Layer 4 of a small transformer language model trained on English Wikipedia (9 layers, counted from 0, width 128). Numbers have three digits each and are written without spaces.
A neuron adds its activation times its output weights to the MLP's output. To switch it off is to set its activation to zero at one token and run the rest of the model.
A neuron's activation on a vector x is GELU(weights . x + bias), where the dot is the dot product.

Input weights of the MLP neurons that the questions are about. A number n stands for (n - 500) times 0.0022.
n8 (bias -0.040): 509680491452392241513588503658710517550627571586503552325440519540333448528684677628503500497519488343705487376537634708382608558467262289330560538558521570400653475625566544487457325364497435587528605534473421450371327364426541464378541444431285617439439413324566590609512507517394306512602466278545617518833429490618627576448454635573545522471494425553361563366466566661442373516470
n22 (bias -0.005): 562510500436363410744318520417686683556435525546246519589519466460406558442464318592559412611436362491623529546454354309506412490431487487521649456561476330423576588670732751308738671701557500444601589419520434339439475635473383595427352418266513555454420449390661503510512559370379494587549666395596632464401600520551484530375419561615416588651582397431497626551634476500541288484659
n26 (bias 0.008): 411224279493372623590444477528485844587366401666457358690598428339631714500583550496621700548359383240459567475813429511628432544614379561596431478448480481626374464580383681264462288443573372636504482421607763664441500390512573171551453436496558567630559467358486504518606439539568611436312427655297547619170373585445471462468422386656472605623526344583280439416453683543603480601618
n38 (bias -0.015): 459310478510579467365421424298341493447628553559638533512494522476573531431517450603553726519357469443585304541380545400297579328385460540509373579490555584575512455604513611368527507547650360481525546519620617625519481417379295533187510646612643300503438811569566455455699553372507458600475635483380516408386412443641375317621526452593567455565606598619394436818487612381455465541704
n84 (bias 0.021): 447668550494591442360921409595561571398497500384500555433541252401471394509617506523488406430423576674470584417385385424451545561656608484524451656427674410750485371494175641669520493592528651488445512472543525497560266546732295539649450555464447471530439551529305561446356539517340433522341425431529600709459550520582541405607545471405428528410431654308485500456605483451360537547477
n85 (bias -0.012): 560610644487304359407636480459383314574513456574361395475474503304553466425354434477607506287464724363433533394621770396469530386524400570301403233422323517536583478383467784427591433473712284424450295525581529563575618399693465497513660530668561339432467594530582432529450490552517565513709546573549385438625510537545558537497707516497345510654539667606616480474364451531464326516611
n90 (bias -0.011): 467380419191525451367535641420614445599232543605407381431483386690314530636430733539297544555241292348494542527513518486443472590629705613659440355266743439472444595614507703430536440433544527420391355691550547593541514486539534677514622440538399542303597517269500400593702603353553549423434448592252378569647626572398534486474584476617571341361589569489599382698490407626479552564521
n112 (bias 0.008): 602534269567620593085449569540525469630696524376264598528787463452693332423625524577683533462546484693299436302564540475313470331682625556536413611492603706618608226512599343680435708587367411447516423663370434313823620340412704621345558349453253504580395231363667294361536465509509652410560683681504533444670623368770596487267615584569476028525454445500439631592443269488433603632465
n198 (bias 0.004): 484503408494553295474484530575584514686467460559516549528197447628543555609437625328650516683494614737518412531417452613391641558570487394543347472558593409455758465564441484467637424543475488425658559459607491500364335370534551507648227712451506444531497561562450591526692659507209568400221576457442579472531537392331695546352529320600488430331500621553441336526400458360606469487487
n217 (bias 0.003): 393417530493462359333337384423473486497591484455532510558371484583456284574541513671374467503594542415672338680675521211600483490569459781468679500303518510382643447487466421466524613507497413302481468623497657574500664596531533370727579531483389615487614186537477450520433757336558591626667554335437608478414441566576335572433375666655594553416497436439461438719617464245453347585483
n239 (bias -0.003): 490486444579408500544679320459482382437562517527510834400397486399588692742606614548594348404435294504668547376524374389569434547655411633531496539281565605717514652476485429376500422408344497622179414702426542542496352630448404585536373555383398268538737496383347698557572541466787561556424333504306493480358429672578354544572286396437587588616482475804396548682448601462432408584337
n245 (bias -0.015): 542540364391407360348582567489431508455530524674680470364500677428511455496358514541539525551397392404421636345298508413264582635425418653664436311362527321544531489317478582407319770553601507288542409698504479645536611571413475874416382351444386666417744464367436493591465470508496584535612462418420457594597439805471525414364876482665739303504421456440293613591578492718529523329398
n350 (bias -0.015): 534423363562470607636500370571556563543443608472491467548333445697413525491364554321560669409574506321489425466621415479554515488286518467316454500476285552435587462610376555663469500454485429589574341379531454637414517445611480524532503548458343494601607450545443444645440661421221458537500531348465532365456559494482749336613674521433436529509415694515449531573391787489639668558485
n425 (bias -0.011): 448492560663709578362246462334636656458637618441365475406480727474558430303337358735274601826129661696354570559484766729298584611419576349225212548545461551665297443578358460692475690627650666512413441536496292591307460648385378698500718538433584392328361422325393438357606500531555653365524508521459698558439577440666435508512264341627604407752431570324528347467548619437565706484390
n461 (bias -0.012): 542482472486296453500387522404725681412583572561656392370560538793358330421471414580697394677536589430510504356565462489376605622466551452695659587518462586428449606480343630689378607221574490389473425514330500548414577327455436599425609482344560464592536479424483622635373625530321478791503588460639303378439653396447588368394551489644547511432167514704191452514410369352561714734374
n467 (bias 0.004): 400459648738538414615604476507538330373503451556440434572497327571657617503563447360573547378514480620555628421357533466543451668519743240644330684384438689662432503532462426406649486486709351420336205371486470550630691511414368556602658360351433448559459414410629514486671549580584538424287562577387574559558650268534314370457465585454452500631642359689615532548583216576613434637514

Output weights of the MLP neurons that the questions are about. A number n stands for (n - 500) times 0.00043.
n8: 509553422701478760232413484569560390638803146463673522445715488509407477458521637432362388497379516485416503556500496500587590481550497564500626500509478494525526440512355370453475525441521368646608314533527564438490418415406557368479445592497458440345443553414737420530569506525583380588500370548503571503561415471463557481673513398513582510817353370403431393557602661509488413620672
n22: 599582558479497602216494386420688540552543583553523352294464375500484468461556451528700272353445480615359522481399490416651510346467500503621568363441322560621632453560334418412334574509534642565500353524595320442565532460547358458511480572417608522491489617463626503676532319565431596404573555548572649419497530537526532693639444405397463548486452470615634544537252614515626447491579
n26: 457679359403403616645398569430576479633343491374412490524387437526436548390582670484513462622575565475459497367428282447639557557497555583538568589450575449522361550540584723563379558490423489490516457476569597249563471561550553345465561251674437563445516583500470450391694519593629527538376321446622215567303307427494444443619467410180552551538618726363665504554268657365519655592749
n38: 522442521576694663348544598321511294434485590570652456476300399584525546550565619413566426500391814619352581660500611534599527476417397362705588554503595629477343503530492412376530523463474392712719506423441508491418409494622659472336454645563452601480458456428433397490636404453349463466409411429413506563497508430546651449359458611448447545591503394620476424437481506577480472610341
n84: 448577500602503528654520477394359560478604385533589531503485581415490500485500563459465535516468431447579467538536415334461610505358350490396553443593685627310352370473512458487586613532450445490607422592495475505571619498488458394620515515565485593574409500462497366655455532371462718410643481411439495459505570467374596492375438453516675358676579443417546453485559571410372421721702
n85: 453385408479528582476573525609495480545686489543450676558471625634435338545436478550434552604248556408449639619514638491573656434513576445381474443631648525437417292361495440452412759562571467639428497421374578412387710546624558630546568409497367548481570479527546510318430430384546662399513395548540327477474558524527497423495387443485544330435526575398463443497682532402516613558343
n90: 567432463495334379613580550573483618420475644452450528513368526480537477457469421507404517513605440519600548404612391471517471387462309575513571411457542485497580378436360580654513549447590481474393459466706619424409439605613495553429522352597459529475505548498420465473477570533470682383657547623574604528380588461448508615360482538534532515578425523294402511546598395442684584482477
n112: 341521460585310618543584271526606520624580710580380511447437479701521419479525558371471635572545668521532422496299399566525641448297457404492607189437835546471190507635399486493556695403600516582671422473511359500253488464510472737633644442803465528314679570399368410022619514537571253739472377581528435363428399444446519579593448466527496281429470639592552602418685479445560595329565
n198: 475562305622452353470593478405503317513410453606557616589302503443567543406503574440500527392445401534399497579404434239460650517521548420474536402355814554447446424604552321456480530602554542629560486303376567526532351540565622580505610554503500605609542497408574548405530703367462551417564543489516633474559500425459483607559436492405694356479616571417514388495633521412468537297571
n217: 466534470556528402386479176556620514260678532386678594456308471601369313439512377552410695350399512483503561432430434490579525506511378665395689509261500598466428543552538447451466467641550484546600635618587585672591634491437540603696646497413413654473547259578547457576452424402533437565594449535465413574457348513569531463432454444545564550724544339608436516524561503348635439453494
n239: 503536608592434485519433435601395460373491461293523624390525536336558503663494576483483646527665412594506478475433577622534548674575285514546550534317511466559433560580453483547638497643483755491547571562545526429431435469356353531468385387524587421424615385558524668312484568497365595449457561217506506593453358377780458599414444338641525518634627538485497541511324489391576396317457
n245: 363650599492528457412461421654389626247521514555533518572471411432587506422419609678509573749357476670488551506491545513622475522494485472607596451653743694510432543594503477494457491328568503347479530532474492389481520597455490547450414435731543335509601458533450553493372431652481553406523323483601256604494460446464390627314570703494500528494407534384479141395284486545395564491619
n350: 617369379530521406751505401457532689529500587523621449429512614448375479652534315507560598437517518323539428532535512419502544422307438510516429434434436493697607539486461532495516517409465516443430513497345455638413464591436516520463515453459336493573621379453552491686554653620421403406598450339556483552569560441316446523361602466511473508490536528492457633537497478594527561534613
n425: 630573574490455567273378507546382429636548454520588396512749624420531582443617750528566687424528493706346496508426364381450431485385518785608619486514487612350496372594595378746330434269518392526640489445578480632532361424542588471395584580788557692471301543332534258478531450530323500399339574411585672583615346582453324842391425553135535359576481404697500496536301582823289496504384
n461: 446614547408385405390293444605569530529442460404613494486444558638634538384556447539603621566458649417629283485572614441465484579614454570638490407574463395500514677617563379625576342292516422469530444468497408416352607559503512585470614623633410399503558553516395652480457436539490767401447399481500511518466586285511430534454545500410503511500557326402392527489448484605503689351514
n467: 415538372547703592689338480569575525561483581494406446391396494606655618458474675436364507538452635608441715608443384363363531362506500567482519542776590546492207500576269562452417717622487647379547592236513421585518522454510680569546424697624410643645487665503577607368513322493528489484471249497526430326538542503557592424480671455458736497526510396267456380368332277195529607454475

Each question names a token from some text and the token that comes next. It shows the vector x that enters the MLP there. A number n stands for (n - 500) times 0.0069.

Then comes g, the gradient of the next token's log-probability with respect to the MLP's output, scaled to length 1. A neuron's effect is roughly proportional to its activation times (output weights . g). A number n stands for (n - 500) times 0.00074.

" pl", then "anned"
x: 639494556670666599437834543339776933618546223520910400403499334630420418557388744575731414439624230258292687750533490249288534409566613242387489332545371658361559487516636475537654819871537464700421630435530335429562496442426613607702649680592544549294621671615463293459569186398524555613470614509434407526398598287242408550378189373375472527596455337289452498472230738424419392420198
g: 518662565576826404359517485362441541349401601623566478753577594375285633439410602504682692307523712328533412468446337535363312424482490546435296551578484577565472337524380406606573646611558462495625585193508350729534718412477533488368406531584305626465440539245386493554341488300555526581640647398715512704491440461474517432556752517451451648510648411469467458576691407349262389486591
Switching off which neuron hurts the next token most? n425

"ig", then ").\n\n"
x: 583539475590609456420920601471695734613612291692844379397502391594535450545388756638688376411676310275306660685390521333382652487299665265217562446390589575374534486460593478498666756669435558712388643509507508517656499372405799604601464467579736548371634792601534289499491115361477564678427604514247242485548448180260443726434180524433594545558461457223458473377379745635302261324230
g: 442589589629550473529518270516636381714519570502486527530384508398536474343368609368606413453620644618399473649348366305649754399475530538382383505345722669559606303608375299542715620670557528409683271348470398542639382361372457627587697555778372489313674592463499433307394589581601562448536297708555531451411536553563443395559646371242428398435409449607393428452384344691538547672552
Switching off which neuron hurts the next token most? n8

",", then " and"
x: 649423497651540444310875527447700780657574176635850302349668341585523476599355718528792360469634414245342592693419380183445665421371661333270418306410501708446604467398611541538623771594441534633368559508490451527696732269543649505676619511623666584351604737652505283446467175370542557595552700539397273495452533246203523703501168440416603510511494330311411499335269776582395364525235
g: 508485461593517288265549326676541217644560575604491528633645554383526244181255581590378478457386438528502442621411444388734575443372675579392494343287681524405560511439471422613453433463653086531400424401406627527374629619693708679415555494536538461375503480397460571512426537575657640384387507775521517481642553552529582372498502520435657421723472499438531442338582601542583523761482
Switching off which neuron hurts the next token most? n85

"ac", then "io"
x: 740495404573637403418864543392701734622580245755820280421478409548509482532372833540756380434584392279368664794405585411359587385339593334280468300518510591345586485421567478499601747626441464741307694424554493442650521353307726583714603529633704525336598780590503251415493187294424519667525659371337257561665535253273540690390151437508671524582586344299408528405314810526424259436250
g: 192533599402580431275426499594372482485523610318445613419699647469598710557530496703515441249455396413450629596270504468385331353407583448493518457535495332643501596349575710491251542544539336486415571828462686503436485622165503393665504638645682575539411665486503415603632464549451414528512425294459553589407370402511539417397631575560379557459431436546772361414691625451379620740567
Which two neurons, each switched off alone, lower its probability most, in order? n8, n245

".", then " V"
x: 634477564609608614350808479450677777633581305531850370357610271600412456504381727622771505395694326214374580761329474144358667415430635361311535281510549674444590477312558478448682816637458619715333531436418450445686608373360726576709526372642578600431614769622496227497503117352559550636554767512354292513539587190282440720441228421440489535512404446382433499349334809596378364479234
g: 375541564835319599644626367539647420473435574477347552376388675315374536740600456325290479558324611679426256213647626475539590658587572472460682458415587567722451748619403520707577441425527573396460744470602539514400684551481414511434531510547610386604522764571455468368560472470442471493723476411338451615406385496373529680454539533494310514460489286276363419413429599326416536373437
Switching off which neuron hurts the next token most? n112

"ak", then " arr"
x: 596482556479490401411876550492766897640566230600838407448558197679464474484513773621756409429605275305344676650366536311416675563348593366196552272275641574488459530357624511511684787638549479779374575450528428512588554349439625503613569601551669604404520744643444242443469179347445591556464638319432241594560585178284492764424160507419626576508426501385479602419301739524317402413149
g: 678380529482525603344436589409437311709598456787712659521524458403593516424553323209616397584499687430509346571586322375451563591367433384271583598599615698427557316699555150472593500394581479475607414398696420582556605410232546568464334538505360359422496432343281542449630448626451605580440376551646490453490674513538384709314502542433527481649540353599428549515659467629500767408538
Switching off which neuron hurts the next token most? n8

" exp", then "ed"
x: 527383579693773519344809559272707899648476181640791323408500473623504341588373725609676343432668251184412672790443428292349523397510545295319547279446402686279493478418662507598663905809532449665487576431532428471590562554506691541678683603642567534270606656614444289469545234331539563622554691401516357477406636254346411654320135441401461502573493342398423489479292755501446349391216
g: 450524560663629579705453656430401563258714266414801617376530731493371521593699268580524326581422697650490299410314667473500623412477693451485558517460500301418520384451710632458410377564643406559540637384356701473665491269411580376421532400489522357313572382611687450538584522699503517640660598437334418515329418606517575527376511419469416581474475375717482387525592383383506490348333
Which neuron, switched off, raises the next token's probability most? n22

" f", then "ate"
x: 573357492608675526452769615324751961576560234640802410437643370591415509568412698601586444398753314291399585796442445276355479509414559280278448347413456641359482600482594456526711951733450589688398565271585295430567518540462670502692542441623529530412701703559465222554512158388631572610583663500366245612487658284180371583541166534484527438665533315342455609327273752540397337350205
g: 470317336483190529372519692439594687450471444616488754443399366588419737515708558490471278621427613580392504445410505433331662409565653410680552468631517435643481433751489577212308549693605478477484585750518304537488609528609394467477458535395661391473341490521610361509559342617178483418501540537342451657628497794493524510399569359515408650538598431245588404468495424425686393542539
Switching off which neuron hurts the next token most? n22

"E", then " Philipp"
x: 729378462688672489467779489405561851649697208553780420437559343563467390531423824608799468400668340235468663681472467238408475450367579386101640267466519623477511469304653499577635787726331554556316738467493460319694576311506665491632539521536564654385602647583552327568363187415553562551502786504362320559597679259326583710439136431370534523510556405330429524406265781592366303438102
g: 606563534502467692459515336575595511564191620668281619476236648468317517679632477401550507408351556540572495428609527401484809573480489311377324583587728702470654682580444502784510587234568507514520535377530548450543627452642335276359460604534422569402497536401454417382570625348443661412600376554433367641533231418487646606479509468497544557597421172444493573304437521567483582646306
Switching off which neuron hurts the next token most? n112

"ice", then " Director"
x: 701378417534521510392812494396732816685548268646887381373463443605535399496401809643751316460579351216397591708508495277355689514334535376249588265349573609457552427347640483552657819694410491722410623395551422452656572367435698697691668610670606490411497659554563329341423181319574563668515699367406246442481579282344522684393186510371610541573493486280356616367227767628377357399109
g: 342339684683467429692486434559443507594308564603388336606645637391323555637469524632437492515434503558353504374489533590414232506543456726641631452516486242522416660570547500358692331658546706365486780556382558532525704512629691541299599461554450337507513429395338528534377447488212323507696667392368517580440413657523413422361746571495551664425385514300590241579549545553515485551323
Switching off which neuron hurts the next token most? n245

"ens", then " of"
x: 459412563564655496428867542463669773659594230685940476470574322698436436494381728633744366384786419207330619709366665291435733371286709304250375318316549604463499539422579481556605782679428523731316458397471489556655616355419600602679581516656681506399538685648488299450538155301477577662486649549416388544492462212256453716375217403307573585611467446318457483359281771542380282397233
g: 433513443607463644428535300356569640603549559376479605376215435333512641509281602414479387372350523540499661460671531391490647614355572448455313361524516609573351707674408589333543675487394593674475599484569548428624360498803514345562323438445497268391559160379319449414360557489442662454613528697420665518377625381559527585504559519466657595736591432543300489412608631681473636699371
Switching off which neuron hurts the next token most? n85

" the", then " now"
x: 606483482539640532467849534382748887637589234583814358422493410528458523498474757636739341441672272219412648713461402371361613529437510262248519314343389658337550540402612548560664865630414456593368593409489324443776732439422528485683627479591602619376571741599531301344462166358605559615633639310369301532595661305208467663335109499403596554548526367316378496471389755587465379488166
g: 487477764398372392270408629552512412307822608852544408360562506419505746587483441551426389571591459583342359516429570300751521682575501437569309571467404540671509320388216393500360620455492372497543466596411556440389686578874538634529588579526556579555492690491292509564493605623446336520404520476545422508462570559626518572390459621476318355591338644571288377488461394582434335427556
Switching off which neuron hurts the next token most? n245

"erm", then "ak"
x: 649468536726593431341818509453722744656639286650785382424525318618489449544443766630820377387684272240367677693530597365396469377391579267251599245486495615397437487317764390427733807677424454668506669508519309453605557303537663601611572657568567609362544733587519235421485152274510552615503686442413327632442517215252492754434193297367626629566528452294443532512325755499275398444207
g: 491417581380517489710371655759556657619568651647337427735542484534524285558644567566588566625487491647580464414514471573465606573304420588404363349497787274644533544274321345587410390325422387485333671503279467568662388559574517601354621708603624531517402473597561290644391360573474427399558737422547419566573584608276203501583371430410358377441597574486516535612477274452589357479430
Which neuron, switched off, raises the next token's probability most? n8

"2", then "nd"
x: 624465524676617530469873458454686868681603256596771466370533268606555418524439742597833406444697442308410735819429441310349680483323612277228425269374555712469522471341571545451668808667367370563372591457443415446670599342423727503732593509513566540439531764628497232447486152506551537577417705463414312560562591208260438606349152495455555583584599345300459501308325641648392267446199
g: 667413598403609546573599656468530395368492478447531336524358560409405523553241270775340397497425412669304487588682567449404390672442344598527471530412374314524638666398519539472402650678380518498533495673359417562473329765592595556484784558367699498500385534490257443485518687659425368367619409409552523769502494433497498427488392534689531782630427438562592333469644538363644288467298
Which neuron, switched off, raises the next token's probability most? n112

" and", then " stud"
x: 636444561691641488401842557434784901700614167571743349398498354616519439592459667491714463478696386248376631680403468186419686481395680384307446471377512812410522483484591495448696843662355492641328579322451258492651712396372729582742592449522663570445546673573454331320518130388542599574541706437346310500535659183243454645466166531424546552559525337417305441329285630556448329471237
g: 519391721642529417731453478479553542678456599591513450524528357487633490550462426650411509572515630465402281463286371621290502349442447509426395373583602594787440447447263489401542492556603487226510675459537705629486672290329461725660631697341313395515538336338482517428460525686509520640553601701393445714648560368646410520293507580444554437383324578350715413705418437379401579529336
Switching off which neuron hurts the next token most? n467

"-", then " Rank"
x: 638487587581723471447776557446595965586671219555765298523590284578390447569518666585741436408678262123441649751394467299368634465476657324307455273385451641483435544405547561371626715733489560613297716367500386441700617447453726392725530422688642598417544698601513202434495211508699548575597683398359349556368681178285523603452137469380533561550579434356363426422325770593407349444153
g: 564484504388533584532714517457760814681702368485251492683537583708577306449182438416570574393460513428531681368441396430613500461467521428580436461520718239600588372346406601588473480433529502505264520438459741545597410495364528263521661578518435527593401518432441337283524571514289632684625461574555448579525423587513313372640441420567618316610454526425583714539506432231600430362668
Switching off which neuron hurts the next token most? n26

"ed", then "ition"
x: 537420491568627479396822536295785882686520137557811428470477393560460415499287789679681354605605328273365622717350447348265655449425566240367515301449589653435509512367680532560660809810357417630355528407444356514611551469332584461773561557690681563374580636628516256447544208366590577622620636401397291502478643197402384622379094586375547444695574448401497509330328810594485486376254
g: 431536464429610518319342416508411607419401546328559454719688480595602378346626771585481702517445352545353442634477376511494347473478388436326573430309456543331270602580530527395449485475350764350357570319484445542624452522577645435418447563689402659423444482631521609493424466462682603423558352652617653732567310631664458403476441622849660391463335477431607340601335562451352510603802
Switching off which neuron hurts the next token most? n425